Layer 6 of a small transformer language model trained on English Wikipedia (14 layers, counted from 0, width 128). Numbers have three digits each and are written without spaces.
A neuron's activation on a vector x is SiLU(gate . x) times (in . x), where the dot is the dot product.
The model reads these tokens: " taught" " at" " Montreal" "'s" " Mc" "Gill" " University" " before" " moving" " to" " Texas" ".\n\n" "==" "Phil" "os" "ophical" " and" " scientific" " work" "==\n" "S" "ark" "ar" " is" " one" " of" " the" " found" "ers" " of" " system" "atic"

The vector x that enters this layer's MLP at each token. A number n stands for (n - 500) times 0.0083.
0 " taught": 619486690482486464329451467623542460632514175447638328546649580590497439538509409460449505320538469367582393496534481475333476535477622314487531426208583425270466583447633471496314504341424361502421490597516211459422508380586507500439667358712650525404450462459489432490520745477464501571499450447648485386227597413681394305360649381433643705601511493617494639632505471484587420555651
1 " at": 530565594698492217532501309651484481567624359478739483482621643563498112377449394470453541364564324506466515385285476626522399619551631113499523561442575496484599590415585512549483503427575433432498516583507219495428416544475435451448608536618427489407521580482447379391410655443681508638543433422562557423398639506582483454324409413415489694661439503506605466579520359545659479502480
2 " Montreal": 380326590627539310522442405540529530463473367463725491469526475634588433698496497367406540482466291508602433292164646685475612431603485663492446614629555301407586461523585607618444476456371620501405638500382321463396426508456464492262575619612452452273476532497437319492405521491645444567277409435443536443388489463426494245325572425462630603749611536494632646661599620496593402268275
3 "'s": 385466448788335512441609285500557504497407425370706708496599674510599360550488496418497535505461451468488471275360412534542602606454373352585583543538497311375643583590684595664477446600633445615407498484581117392437556532604478405371570586652545437392479544595453359307435621321516436584454439438456649425315629448520478328328478526454545634631478583547610640539486549546520431396487
4 " Mc": 291569493622389293445432242574504480578465448340473369515344317428519576503435484343514432459349441581595451394224685560452726610650352673577567546503400435320446478658414542671381458579357465538358484462405357404478458346449393224458626439633419518636487527556556357557384493448639484501361378464489542335415745427431447402434340446495655685671642691567354674627411687399589415451403
5 "Gill": 325479497649345167514616409595503447467498463434664635551565311582502621647440531424457406448420297743428575421203384532652714538444596607505456554514547520265381692517498455611356473546331436500451567546431459473559649561387480245496550611662542407413495537565508234475516566607663440570234411508461810404553566496304610538394530487502496798776520619371589615479652516436485535498297
6 " University": 366340444701440495458514404595604600443379438539726714537628578580667469673460448284514374525461318430389558377394276782445543606444531595578574574691503359398546643516643682577273417535609550507429548532533296604389571445327393351419506430524512387427607424662541267412483626539559387661377485485552667414446513429386550312392535527445568561745432514453665611585715599422592305463385
7 " before": 551494524528569498505458312532561352411585360616570388546761511379495375476389369494596598414519347538480372265463501570708534485703502281472492409577427386499612489419590501535435553572624629393526507459578256564554417408419408547405726361584457554402414530491502306305407587470616491667514487307601662426392554461593406353263784353377488650606544608535383511332723682494706493539504
8 " moving": 548485572584410262504455372570529440449622424586477495647666541559365331389422300499579442407608268588419424332528581691347450449509569437521494487575693446490727538470550482565377467506470477640530461434604140412457315365494392592367673446539395588327357337482582486438442658533543536433587544454616530370485596490570403597215490509415698686585387505562516430549671413527674665453524
9 " to": 593396451597414238499500354584388369569516383508588471483547571517407217377375581446493383508534224417478444381471510538567397449620514196495506494481607479509669482571577515573378533454451518425445573477492111505394399580523433581464610445617435470477334446586612329555327633440602476628668491488536480348439571387563441497307287448346532590602423499570490453637669374560675442457469
10 " Texas": 323347559662465403513500396484643512436535317538604558531398563624599394605397516340428467524396282491510553407148518506510613515636527554535420581558665372441492580529582591573341419542380540552484509390435258504401343497437340404262641435774383524414465554581624322510379517495401529625418273418489510428552511492555459315305459420480604617740409525505602628740538328466744377409323
11 ".\n\n": 535531671476439550358358338634664429496550196427669320556534529504397353491438393418449472354559486416507416520382601429447603509480568278526541480269545455307368693529525510450313402374511469464422577604527256420426522454576498564389640465647711599375363604440538494427539648429486563568488497499501519367342589338523433292436623364317626659560541493721499662512628535376632317655503
12 "==": 442367451507302419472318355615686451567652382412429614593413473524505427404481382378463307479481390397488443500492424471620399416508498291552460581548465380385559360395476447608292443395332414407294493470637196431481421466615409501360556546752654619408389636525425593380236308421484503527520603439603642524477531261519547381449743403355647481618467501654462539504516535335523351612509
13 "Phil": 405456431643380412541314460623624412481669533554593621542361210388500358615293582571499519434345452457655461526123719549349484658414647515616485420462661379425402440516524396661429386431433657475451431697476323453595652466573376355246649425654570536509382355518620520454581433419559319533323543435561444466407681397450571561509475364499510569740493531542358516627255461410451472360306
14 "os": 332482703674614546441342456581492651445560454492640648533446323407556331610569510301414421283459361395639392505177379634347553636402644557448598520634506265371376396466638503478368448472443502302370508527567440395534531466440511498214532598547500289592511450647437400567640293629558507348438538653451632389716601437565314606463434501447341565726592648416607490476331268375439403473522
15 "ophical": 521413588662546433556277466522501606734513450510503865578517541487502300563473566471627642366497496320668519579227427625351528574352419486523597364523478256468418396553554540726437403463542582508371455518520268548406557517669528346255567618635781418527533493596420315462582620359606377392359517535637425491318581341480505537440516529423485593788465502503609577624520518326671467528465
16 " and": 614522520665489494617374480498412588561602594468586527528335545386563336419421469298396287438537540478750387432125312443455621578616442395431722475489488560385515600557522400735396407453504541468619499525562256336544322476621417443361516570608617560522514337676615397409341346580646309546541422644579409390344540311414284644516553438475413448697694555533480515564440435332573497558561
17 " scientific": 648439443623561351518496515530557659701381534588522692574433577474452348487531622458576514317591534370609552573249421557422667629418461488526607552543446285455373466514579521716321468392497478472399400527455306574515493464465434360335720464635854509460458533665490298434579521454632280307227478497602440467273632449416599435348472369472581586779380653453540635641518606378679542438641
18 " work": 577373557608583452402459409575605561699634634648558655487465490473414329392531541423587686116631475385516481522405447681434526596506461536533727533495523464446343427490521426662378452487425467399462520623553251532518543539462541456316727552546692514524450361556506436502529430544680507456551412545624641427256760414439268479531629513556542530688405611312570619409722609321698470460519
19 "==\n": 486586597533429500424363297557684379526515351392662393533527545454395240496452472381390516384479415405418439525275626504561596492496495344610568508376497439290350770504473578377336387438520411466464636530520252470440452407526501606415666544684705583415357671448578548383524621405518585620429422551447557343340653371328382391545484289227654526602487465655484617592580530350630345646545
20 "S": 555511614598433402525485298487578565440553225469705620578616301278448223382437437568595380403340278391449555328404561576630397637417518619442527410550385569338441574436412328595543406414490645551258518512442266448538507317579580383247638484695497516437345536375622433496375435497466633469424424512431543437442577580620561562509503453364558452782590411539697498592372514381578458342513
21 "ark": 429532789636483237427446200481523486511637411486511428455665356352444342413476450346608599370438380351686503359247518685477426412546382645498451474575661643508435575441445398605491359548425410549512480663425354367546587505491292462310576358578368496556450658499373294470460628475623599649385402527287676505630571474545448873366517460434423436634455421498395407424634576419511470513304
22 "ar": 316346797778518408415540515545508450531615379440596708591577568356320353534463446405546470411505272351591466328176255587340546389527252597515442567508562560528654384530428590585422412654373653464405518581441376267531512555297333437375532590604543519436540566429531263528528606469432540561432425521548798435311641391474443484467485374382482329695560425454429502441391594506504486592345
23 " is": 416561450686363575599491339457496373387514564534673481614569637455392375531549430280403468384519512367283430391352372541606513507356369550362552602574574468205513583384611571601460478390344417585449595624484229349273368633484458575540605546474633542220421487539560349408370448357453548517570418459711741511404663363608391452392495354358620462661327486585579527548516347449598566497557
24 " one": 499678517651349494560481437443636453438427378593675520443712626600317438612457550441326470338415562426320583367427634415420400463429430517589599510452645503417501618420726558572454624330532589439420572576545247499486560468296473394376625445616579521509306670503510463305373502302603641595552456359656506476435662573557374761428365478172543400679356510507712602427597370446499504566683
25 " of": 459492489638381533655483517670538395530445326356548427470412451550419327408499413366517459452490579450604384269401357520687371351233412377275502498511416611644587585456650478671326656463398504476438686567566247580413345514447445507558625500477547362489338424452364507354540506476585452535369541480624566526350797259506538481654511255471569592426416548637738452723424362564562427489434
26 " the": 678533537705423528622604534393449487460566311426644619572525517505360363540504380358550513487518530434538521444378578641519460365330434404496512652415391425431625658483791459623285612516248562433318518552596192500458542454405307471363660567355698340485421586546515587235396444401549441474404396472505567433407675475548487455514452253474421478540301567528669611498285357555603494409468
27 " found": 583530451561493539547400446584658505506576444371503500606547606517368226459406571415430661534656517453566366446206258543491561471480396524654574491497667321586609530653417211617434626291375484612385474747656313546568436430487310255361709477633618508354334361518258598408410471507559436449350432496583613468342653505463394409406427418437639606563484456430615417572354411452438637358558
28 "ers": 486497604685480358567436483442649512564436464610654534647514541503358250439490410368524610189439314403484589295352321538448534586324522569306549382600646378311374632385674668551381556409278510476544653569431219607526513585443463452343617533492689344333439438466447491524455552347523509460432505359467645448289682652614471412634390548538584509597452576337676514427475530349572451407610
29 " of": 515470560649384465616459352569557552663569390289669503652489629429580144408483510360530591336481381424533470397301384565606502470404420056473512551513542548533546584474489445565406502497445550356502561513455185562435396582528532392386565504545601431451421470546432507533424651424568427518531486454633514452252661514579460401487389308321610606489529445519639517636453564457592539439513
30 " system": 600444634559486402553432556593561621710488599583622567554568276518286024563587637259528455364572423363325419425339477406594547643620471620484640539560561455574601478502564275474465443353525596414429531628593276389491476419478441341306525601530571471300411495445473397516366486462399367367343438378413568425393640544664341412371510315457595586650372519398551550536582311486644622553403
31 "atic": 518431618610528514569459507547714672725463475534648804671402717514427229373462567369548626447558368265721564459111406528376511536492365472344531555582596298542567540575590405574376432453469656540433466446567239503562501581499343252255569516480657567445510491537414336384488616364583322412398582515479492470321494476575517454437516465407436492620389406477603459618550546532516652631458

Each question shows the input weights of one neuron of the MLP. A number n stands for (n - 500) times 0.0016.

n54 gate: 497512564477538509455477580571463396310754476525491400447509419565506431523465485341541450723553529598398620560430486485526367477633550566517445658656387563630418698436527559215344368571500741549459431474554594428415337645281509674657656491552508561476560571423409522474387735437479578631477526529467512486587703517309346586423506396466580509482549488565529526379468467453414436595583
n54 in: 398470514332619386507564428316527543373576571715476384486417571720550348449507500293439695541569283697441796536553387544680658382655638574687543470466444401447586373487461366378439443558413567423263389459523456349490516534314377574421476643406382500572448639373626412440631537639752558493399564500624610605466407490577562370411693443556374578323607426459510554716745510425365591344602
On which token does it fire most, and how strongly? 7 " before", at about 5.4

n123 gate: 525720413516432523490484164500459372503418530370526456464507664516367685667569454400487418539661570630707598459602664438643669462612237290516459614392346437299494438465601672586454424533455598395529308516387600606545410542574640468582363565625469503328464380262636466579571570692393460497426644516533402360551678477398658525510548561459469235419506404555513568619516408562537558516448
n123 in: 397587489714555597274562592564579684493367581722242432533537474103640437369326415653680426526481605619582414564446310699471351696376440536385439597544422743428240429449515475534437547371616575421570547544418453580599416598332413518647260766370613496419384421607346525439400399400566528414493409507600578500467739394601671442441432362353618591312702486695565566546312472293466529353344
On which three tokens does it fire most, strongest first? 4 " Mc", 23 " is", 10 " Texas"

n242 gate: 419521413510724628328403722537620608541698518466493578404546497532490523566549369425640595159454641473300705466545456556668534548562543531404624503440419520369103528247591483593475349468197404438504507497531668462630309663287435500442359591497537525440507497592486614411445551374496423350739465465408465722448447639396532596645421604479580381569362462258521294436489626563573358616579
n242 in: 444599523635542552573452640484427559535421300528520462434533648291446331603604585679399510214530388430603487440701573497506440494567447398427599357546381573478249572468590475566500433487395563662324385565478597302679370542432462292386484337631397712344586554507510677338459414547516296544503583371552539466564487571596451656555231529421592639439564373659315445419351601539415423586540
Its two highest activations, in order, are on tokens 28 "ers", 24 " one"

n252 gate: 439462296688459674696509561466547525607500320601604438306555506664665567291555484599401417426655556616574559435603478631628426509472720669544441544548620435384358661424612294536574709471324528509638566614404429387446579317471691481503449561616534358602393543632662512378576569407593500453743431325452413485699481497412377550420413462450563684573547481468431513426324617535500371456497
n252 in: 435490611510540387375396663347566588347553468303466674606579614609441535544616480490503497412500709719441444598250428646483598403594517410331523606490526457467526196513332637448307520466553517447697500389575788420368613517433652507434463381547464581473266385619470384388335298621547735615523580574698578367423411574513688440592470610411692557380444274500633544568601446402539470649478
On which token does it fire most, and how strongly? 5 "Gill", at about 2.4

n177 gate: 472415563555411613520516526460425420478525424552364420346394588551394376393503551405611426526275284410647543441576537519627442233588461566497519519503525596619429580465388610493487323490462603587330566582620398726430393560579547739611331462603387612516481302401652540606467494580532430528469535712821343534585429494381542522414351721553428348613425594525469418270478431481643525422692
n177 in: 690555526694667309390496459597544353434381353607375421342553677384453694271440388511559623612549686547529380453335312351277382471467421434551409692717360565496396504460584575606496696534306402511496584445604512537537393277574515449561687656306732504578595619619452447278577536518771634395596394478406388728622557544595417628395587368449518522361533478693782537654311399616601698311343
Its two highest activations, in order, are on tokens 8 " moving", 25 " of"

n257 gate: 514371315536497600488233410461543517426500645406479587556550396444579390584576535329584477561462591426620582520559446651622590583704585369386540432337447480360573421675518494630535355471471568546462397512680506569448511274563452526582395445351377572459352350439555561480548622632625456514514494407497631589609618584471479423389528362358256413470523480410351558570526598587467446605407
n257 in: 383486566542696541500520590333616235426514515325471477465562434290452333727544485466549538410403685460366356433556556552454536560761603437429520415585548632611433424638485388337575435520506661483424489509528367563509578449586455732348599465600556554628760424512636461562449554382532500652603440500541520533491624540531579517512610354494390437599426466448506575475375519573446471472508
On which three tokens does it fire most, strongest first? 7 " before", 13 "Phil", 30 " system"

n155 gate: 541343559548361711686428676503425653523458545316520310406329805370506626438573543606371610394456503435596481661344523616586484533840470542604565503640487471513455360516486385541752455460624455477433644464567496490550643464559477637684510470415519497503497709383302782578500338574517434661421412586346633481365571510500393646397500375494440559486562422457673546535550544460493549481771
n155 in: 542407379353567725538463547296569383503618374606548372585435567514651395503459456467577334703357358358643559627484565720682402706467418407503553451554292572698529629650517422352348674709464510391517583430565399576433381331450497407543375422563665741493479484466493516638489375382362349448313430641707663484550609651450599599510579427546624460609454245416633356500628503351598533484468
It fires most on token 27 " found"

n289 gate: 507514343419699602643403451678295433500623522560674374525383206331401301320430458507573605447560510414588599439532582458465405414503723579606747592458568592473503493490417163568391524721503421510525721503439444572388453634563778721480567521503513442682575452507472600459558555456563473643445604423288489638659528545521429438465439542534556507260363476640435465550147622363609403480737
n289 in: 584559520431365472577524512849523347531384575466484585488641437504551500512656741546476148448705457430481601651526504448635431531472794273543516543616381469668589681441405308520293379416747449570500508841488831229352466433397422508450392392531266352568707639748639211457575574566452598539201716405604592462453536405543637582484516319721538666537441301293669512554592721428504488364556
Its two highest activations, in order, are on tokens 25 " of", 13 "Phil"

n196 gate: 490413535537516580405569461494540541477487422444491534510555363513476560485383481523487518475460475514496405491443504580497445584564519471529480501481557491569536490455500571467507447509458409561512539504584520459509568453504457517516453527506586469564620441536575561461459612564457531606462455515504488564496494518439531493476512519461515512560484554512529541449428507518422488457519
n196 in: 504495547591509557409527491458501549414442501517526545454558462488564448530381546480522462499533465511543531452468576547482546565516452545524551463472516564487462523503509521510474491430459479520473491462511488511492522445538389525506467565487479551496531546514583517491500595512545553613489481423506482498520472485480537480503532519478517524538415525541504552461534516501540456495459
On which token does it fire most, and how strongly? 6 " University", at about 3

n236 gate: 500500543406579626625422436542375517452415388593521426531544432590480456497503497574477531600570477430569383641403463564523473624533539430608505567438535569452633544535376429534377700577480488645474628411411440611408478608515470490525526418648517402490453421467696480577399547520423527485586699497572716547482554634347546450549291381547464683428613467326447520515531401431436581582538
n236 in: 269539454508614532579625583500455461494642425325488550578402409635500522401581316550551399434514551489434394519616603468514470350469433329489601584543541519309533587681600629447652478500615494326569455588638448475646516353548517506369612457492379669629483456448406593508565559514454508358469514420390595305500451491317497643526634452324470310458469365566621574448526648486530542561317
It fires most on token 19 "==\n"

n56 gate: 536618418527497675410612627309525506404703398361465307475612559417257479672456487415654525535299649559451463396640528462576467531553538627451642330519549531488582392650591445561629691500478349398316500604485234649554581425522475481485630585466652621677587549529569644679224435469500461451594447421452557324619641356488388584484405537571387403343562444509441610476462533459497500602699
n56 in: 617603346461483588589443311422661519308523525568363307476296453388530395430239134705544578534449434602597421549534487699547438460693493414411549474388529637513666452423389419442392622598639313418442364610604586633614449570550441477281551497493607584456685448436698455523563602278453334543497357467466534464450613557394238427432378510592382543479622507641331487435352484304542666392544
It fires most on token 27 " found"

n134 gate: 625305526453578562580593428297522303557509483438533743408434751536421577648559497654578507516539545446431389431419560487487328599426322395557519417392472431672503271436497425434588652520468421532644282322673469407588307606393468471431379695417731355660384633467558705360422481475464401345542644510474579603529543581609543570555513333297635419382583618360609616516481494497466554383573
n134 in: 451444584373433680686663537471704626427451539609750562565609390676543366417500547584493385567551474572662549578624373503631597414404449526477625704439481193454656419560493529548591576551520349711476576600393375364399539669363312629347544648609523302446521291493379622576521447497678299637533410510378615510520486647540449434571415427438290530531487467470397704675332462379430311467364
It fires most on token 26 " the"

n61 gate: 442601716465380585321581588413538674479529428414460386348473375448338680533255549523307482609381355479454397573464623582512343479357488547509715529564567719533381540449643584509651624482509456400461191557547452634367612452500417405415418443396375575319540506564434635450525450442410391687527444584533388546464500527334485541630621420447449635516479479416414512514542565512594589574571
n61 in: 561478431428528464500492628545565425563589512436556554371371484640508534560472327310450611450480514467580449546426438631553529549497506592527478546269602427522551422486531508375392589561328606478439481734409482410564386555525481555330497422596409603603692530748666513459662589285470532489322536428472520561459584533574665631492473566354495610471399571461405494513666657503679484476401
It fires most on token 13 "Phil"

n220 gate: 552460422497649476347550353552536471570180359399455477510466607760467535527367524490544541745469520434382437444472533561439703577597610470483377682367493493503464462731454595625541785500620616600565500365543453410683403577487640590652898762600503626490759605722612516580567513661507526553554567429476381471476507416517445653473533376510343669553557460568503702425541315534511577397357
n220 in: 629476440333830532673420553340438164538466335517507521525372566521683717514504543555525263730653448576299359551445486610303469350503368431389462614691377510538691518545631548561376514295597645472560538360493526629398581559416541597562581504455551551429593462457496473452272466544680704527570451609578468625371378465431564472684531455500517563496362330444785682812440537401261469459589
It fires most on token 2 " Montreal"

n131 gate: 486465521337565594312407457389437576348377350569511497743445468475447537457587620521518442648329482613524293340370339684389351521518260496496493465391576374683580819397663351529568602756405500553438277436423235330640400475525433553598648673560528749482874531514604624521537370524593524542536443658493406662489179475617235493446353682612476375545451564464404439372482507486493603381453
n131 in: 639385510210483542465292479636453603317540766332546533375409367205413533609469625583645483514483547419507725667548463552400387503558375456527554426375500433669443611456610467447348695331503513483535609363547346524403609660548594425570514742534464486455574493420692349554299530513662382406663483431483365616698423384388277500649305432524353596547493652459531544553672526296500422752458
It fires most on token 16 " and"

n38 gate: 640620375426510493557459399517456463442429500583564493616661266367408464583605521698667517472360544337436473389510416712500470476699626524473629324472587493418530304527349460543312575399609412320287445545554530476399417599545534627544514723804480356618465291409711672351514727732424609439627651355581367653500518583421658616490714648578385648464599459469367617510333438385377421473666
n38 in: 563525514497306668434368409625398514454454380441467206285562557358563558500449573378500558446485358468399599364603595435651315258536584493500581377565364563663521369496671521471587532551440743588431472557451492297565538585303613390346467442479576418608449598507385734482324391486504383626297354690569609285618647324415613242736345564511405461380532592648582314722431500391447689715269
On which token does it fire most, and how strongly? 20 "S", at about 3.2

n141 gate: 525647433417795571604440474644453607487466367467416404551503617490565422402394558429233410439542541519589444302565314589503325569415658406678559556385411478459432805450277567536465683452534425587522673566555585469475567553345425557370663484538430493315581571382532546363629649605618433497393327658506346494607400623350313669606379601516422421533381397560415560488462524548480569581365
n141 in: 471354678689533293761638414471481280526603648513577426416450493487439538474370650570358463725811393636602403522460661536497407608297647448348425461404532577669522500641565455625546448586334513516620542395497468432358563415572539582606573500445538346679325561410365607523369419365411597641618614470547663363385473645637580438350584507448584510524623604417523382688507469483469347309665
It fires most on token 1 " at"

n116 gate: 503424500541429702632458503683415609345604416528487538357383327477371307378558442456368189578539652421565698544464763668542344427468562519598538528416534585456562445465543531348445595406592547402451478532609686525242519440391503589494409503611556493548592375351378623541487629475674288688439611291441442488717359468430477437597522503425506555644380456523338349289355521523429516560564
n116 in: 395360335772698657588621380774545602464539497671480535306493536383516547398413677554397437500547425312324177616381448706550334510605631685597438448530612629480365587385339465415626471334389228484560516418583613487414418438309510408426493530670554455527500539437540509445390668564301478487477542398587610478539466579474557393557439608607513480483568493450461474414242503620424350435516
Its two highest activations, in order, are on tokens 13 "Phil", 14 "os"

n57 gate: 559620546537584503616575374430585522437477391570467579335550612585523588468585488407590459526762400454365503503521475485677657296583550460440543432374365534466638638661491514494468409643551366491550362364680599649494444534509625351469281573511497512634423678582532553375612395475326530458500595567591559405425538514463706580477548604503544416567423346683583517489544588558606661409325
n57 in: 613491422512401521463619403494668419512693528448613631375594357570339503551406473695473524608461636591572509480572459551410497530556692597627388494521645284476401536503584532543539779485509529532591530596471327390452379464593494509491566422636592562539616480431512457450212283718491443602444423536367506668601595500654527473449670613521534587506482594488707354671479418407553559327506
On which token does it fire most, and how strongly? 3 "'s", at about 1.8

n251 gate: 438683430359418654618464528518467588398574414418240562586540298568524520699423479421567375509642485503556479642455524534485524602608361428428515494488371512515356494422393726463564348265530503530761488479432399590576427653415378527435246524611518598515460666598497404646573557411689468482645671421396396532518689597482448467616554560455707600554524368418563570436436511436671425562428
n251 in: 552437525330411477702421462475640491462494517378633317471397551609276479706384230605353554500439660584534469540503385612497515330424342547538569394490414416497627555500269531578337516583353500350404591564352551541602631506341450547652538506271359566379399550526481323378394350571497597596393588465503355500547377316635606415465279626428515579576710456462491437512331473452706481531569
Its two highest activations, in order, are on tokens 4 " Mc", 11 ".\n\n"

n277 gate: 379530493484422415379540347487536581321391504578713576510541570476355558591340561464618497561459437632529454234709543514625405513406442357682285460653402418493461500617490448545541731883427550566401547638565450467578481593574374533454435459323607500436386467435365694503641424464601696638517513601476292363708242507730373444449579674658433402532659643375600510458466494643528617622471
n277 in: 580386622626655544714368627552549650347398330517449223401453457478539322263438434444522162507420511500507585528433686489161507340436584514394620610449566433415517591346742204504428366457599373454525521583465646326580669589389546689655369409664545339489507591631396783422590493332720534567557400453343613510432577478649482433511616371648486586620486461308560633462478616457489532352660
It fires most on token 26 " the"

n5 gate: 629396602539432387541494600428461351442561558607408515434437429447494574626581522479624531456585543208386491560402349597537362515500167354524518533419458382460536487482320524446351369581628321546456623463380474601531515463537658577467584428387581500649642379481543450397468546708702621400435436460519494679559563525528456476278354506400406426358540280618586593470289763584416466500459
n5 in: 398215483510463528727254473329470674500580397291739543493466588644420526622593321375633459551369765697556576454531527435623451581352397567717670343335520464457477586520408651566493460667513503620613554602395540466609314376571647702543452599419575666643323460462690507277472417698653523480520450446528558526443403493456338594455403382556561473702487480367497639425630561585567500666567
Its two highest activations, in order, are on tokens 15 "ophical", 18 " work"

n108 gate: 540491409534541393395549444596532387632589509382431258423642546479526539541524296594485538538429630494644626523568480465667418535729343491520486575650523494474511391512415559563503511365414546382515610471392622497265486355660460520360500559538410482421419757438614447463363595423661578597509552491592459413587414707350536465258451567571422319634555488462462416438397528641378431403621
n108 in: 364441464500610551402527374463433385435579566569573369334588411482412500387663497578371494548400426559581555485528561596404477373500503506482538441638552424506587566627367595546371515527344418477512494670349615412569397367542582606692569581647512661620469480575491549535584480480626520602515686443434621641464546238671430523440553562389656393612444294578394423445494799413512760363447
It fires most on token 21 "ark"

n232 gate: 303635500511689609371331459568322450376507291536402442568583515627420549312653489507545485541421533595482478453678352556630439566518410460522456453597450439759464331452420407682623551720423301354272277234482615398530369379441580342385601288646411604348651363619237659587879500428248652410397368441668605386688643518401335675470678500355447515658482445597409544393444430463469346428437
n232 in: 411413446522512399843347628489643659470324564445578391562212454481726409634442477671515574461430148398493462582546522253319269394508675557610485474450340317568407624416468596567369319674424398390640637650720344451504482246469406310706523400462507484515351474206404393406544541668546368564618728673523380659771512339648605530562372580305504492420318538539549657656519583438476618372648
It fires most on token 14 "os"

n132 gate: 515348476580634568472645520287376675558650261504689412528664621452732448422643369576563468365612543492412431607781673211626367676434732345465438345258500473411313125437398420399472535595453431450615414441328529640488296671736636379469452286337774435623206404627390598546541554289551436350402387567687389428476319445512576399484535293689504327336473380599644492424630556639475547612418
n132 in: 546435602663478578286602625331317659500571469423638635670645544419507444485430367546559673371552504238436382557642457401511376594572563791576633382293390504216415374522591415425515496404385496421559514310337629554573384504423734424447390312424567686691384332633412461565466694365533249568522316460663426528409392540626633529419500369639510223313734442584702617412526638452466453722441
On which token does it fire most, and how strongly? 0 " taught", at about 11

n184 gate: 650589650478633451590480369582661601550508536633315486560348500506597500565280460635605397554517450489604486299573420543491396295727463416575497503386527696595624342584532596477511481392360594311540408562519379371449543517494439435412577466480495662466561644309608486597556481583472600528654514390600511429492491585528466439454475517406530446405397531622587429626477607642488354506580
n184 in: 409536415459448552572518476518381450638432424477419370629537373657437592494472626571515613405592398405526542476632527405524576431530512374473542554479506388362456537370456497260534640524335625530469536427518422521402675530436345410607632540467488528353550571638497378542341586403530581411557404706608426573693447576500377754423336491527451227338455566518614424424707566549881521583577
It fires most on token 9 " to"

n15 gate: 657674324410497531535226497580558477330574493440623507350675500406605493545413524527607218708612476659356554490593449594497473503356426558514432426218256561602473640407718557624528486642548585405479469559637607408597338592517469223665361434432447547462451638657528483490482341594410526537373674600503357497349243469558335435653375634524674517450571650351442572643694520490424712395353
n15 in: 431510519500432526480658575681656594746342561469421617553428445313462457490461507619218666663297481455610510535404462568455588548616608337580405808542481484433648434484473525517497719604430595500471321364484580500467491558577564542560634513497413587510464494516529345405618544440364540358564381406477699313597721558622421525477332445655230439412334535711609532431617635503426426357473
It fires most on token 11 ".\n\n"

n171 gate: 612424522659352549487462409370437494424393567506438525585438535451450576583361390419622435613672393327531365581634497335449385427538607576563522371419575559462702451395812419428613418423617381513490490814522497405603380722545371414606636513392553573481530656510545463541574638721603622622462614580494549364481458414497480573497399280481171583276731525580449500478423539571537544459539
n171 in: 442556464252283406518581421394441606479483552415631677507468412543260419401418464686414582736295405374545444472546507593739342704592572423622493416550486611318514550253647390427468629443461416490500479653455557591261285623486437349538468432346747338421307334375489269678455559559325351410454437610622658267620587479479626521421409479590392553418542399532546500747340530518411279437540
It fires most on token 9 " to"

n157 gate: 486616671427572619460637536416541419308198531347420401473482402448385503395518421544521660572397405491303400550558459524515485467467393323438532535297593497627704758437369488475509471406618371532427559740448442616518584577494361545518458591527497413515497430609467675376550294561389534579545411524485397598560561524494476698397662461415497569641665497599512368451617577642509426462378
n157 in: 485365401491562651580327522608448497570691507634548448598453460487521323472440538431597550369450675527473497573445536516500428592688554564662433607494602518515560774426593461535575466663503549503588700547711377491494551552457494398427607566512593484491459558143565619686568543582690257633383620578582497536571567512442497662628463404391462326425552427528479779374366585372458657384491
It fires most on token 19 "==\n"

n151 gate: 615518708691507237618419395339682439547395411625561572560398537714471387507609526572649298735474522689532485590565312440530557346533349577558281358444450363624428485636254582485515631541668522489537471426331468485310568551615449397406605493372568619470375529679455678358562424442455744493607709593357350536747477681522602336407529371402286652624442577548207796607485591590423735351615
n151 in: 283555504706740342578599327527469770461633400465761718431589647933476568576577464550624452536330559488372617543774363379576806397500370595406362382278330562563593532528264593529540410504642578484403476472356307682560581599680347476465488552512616658536377438395580393441421637578203481598258369704585484647528337663472589445460492401324667388525271413231279568554368538524370468520726
On which token does it fire most, and how strongly? 17 " scientific", at about 2.5

n136 gate: 385461253490619470317552437541354516555319593462298503383647644340671387398660590244500493321420360474647481609690378510573443497477667545591662422433618452552343437533521640483606452663477481698447324500404359435589595523378425552449663540660538473510645432570484655286528633606490352375451575464280517548418446556370460575530632536545387602242383399404493585363490425384400507610351
n136 in: 436500706656594504604517655507459544290657632352450381461525424504527447563493412768511348556706524435483544503413462465563483438559362369400503445588294664607436588330518399525454507370414380524316669517558489365212295210503610521630549598417500565493450531602315523387427545531353367493542306542695391561368546559476564479549445486391792427744745583335755552655388576521610756442474
It fires most on token 17 " scientific"

n191 gate: 522458558333487428533716408578631447452475449562543592395414484773436447652762638784454487618266545337472745481389617471608503577535526362551359532379554554510405609652736622540392529281401557567628490542390583535520491638481510452342300837407500436644616392421578593455466331655493488589516503549510608654471483613622421430490535448510429600649513567536455396431366647552520590475607
n191 in: 217413383390646470530468759500497735404217480566384503540467481776561435309677418450291513562592513605544408620443573313526497477439559404465478564480620598510481665332564594630422385664388414446562545409314559436542409452487596558510634350378456486245414567493490360714565436459529463560471606357516736541390460503442543622588468519328605364541327602487471555638676537435418400459528
On which token does it fire most, and how strongly? 5 "Gill", at about 2.6

n147 gate: 500467401581545607516583416587430565456469585394550537532618516400522549618448652419462491615505427436452564587529594509662543551427562473445425427566383533425470543460526543461574553624407447460511513619456457436692526393498485469458500450540327575588415491566435453449589383435543506469596416487441550448471571507484509401670570614513404455547414460493489373272414540572542496540447
n147 in: 477509563552376540519526535382567518590495493570493441547403561393355484407628223539467568455507518560344486400485445469488554495551538505714532578512641468465595427614582416447542587413546505555554463430475350537368588512619447495484415394428633646432536404491523558514615624532498509539433625530566500633609474449442407465481422458502447533422581544549486652600432418403449593452538
It fires most on token 3 "'s"

n170 gate: 505422535479467486539381519616393729562452574524533516530602557486628539416613530614404426566461508430439642540546449626530590484668425489462406463569368359511479447543506587447429390456390639473384559391341480327448453405631403608444624599511313460560684425373470508559668390614363349668579478424572627295590503541460461503470385370551427535491460438330522628434462384522354430586487
n170 in: 517446620636437459497474610553607605562413614431538436416582591471477462546375587472417407188657373441547596670468517529474305466543552551435545570378419394506469532443328519468483613384341483562465497397486479211408508350606525491514549538392586485379491478361509525661554500478293508315417455382308451528466520503588427410500441429624672572680582441393489406406540562708326412444576
On which three tokens does it fire most, strongest first? 14 "os", 22 "ar", 2 " Montreal"

n260 gate: 409540648460714494600450554421667163491577635409529626455497387449265518688656462399453449500423596624518549546404466364484390431194372546481361296459494460581372576484591454439503423529705411577497581566521490584247264360418534469586640468519552461690477472494459446528447617564386566528541606620465306567406529447338449525506525406420521644362574423528450349412592491649398388602625
n260 in: 670756376401606504605598541507235641532425320275500397633693562526428545813629411408603732603330460540617690472398539522661635381362485543629500529581479660590574766351288662335731421522403568705437587551546363431313633587449525533543566474666429500371478422710756549285500493393452608682384431533652470356304478664449574608364350576454445675466504543419594628595445573599439619496607
Its two highest activations, in order, are on tokens 19 "==\n", 24 " one"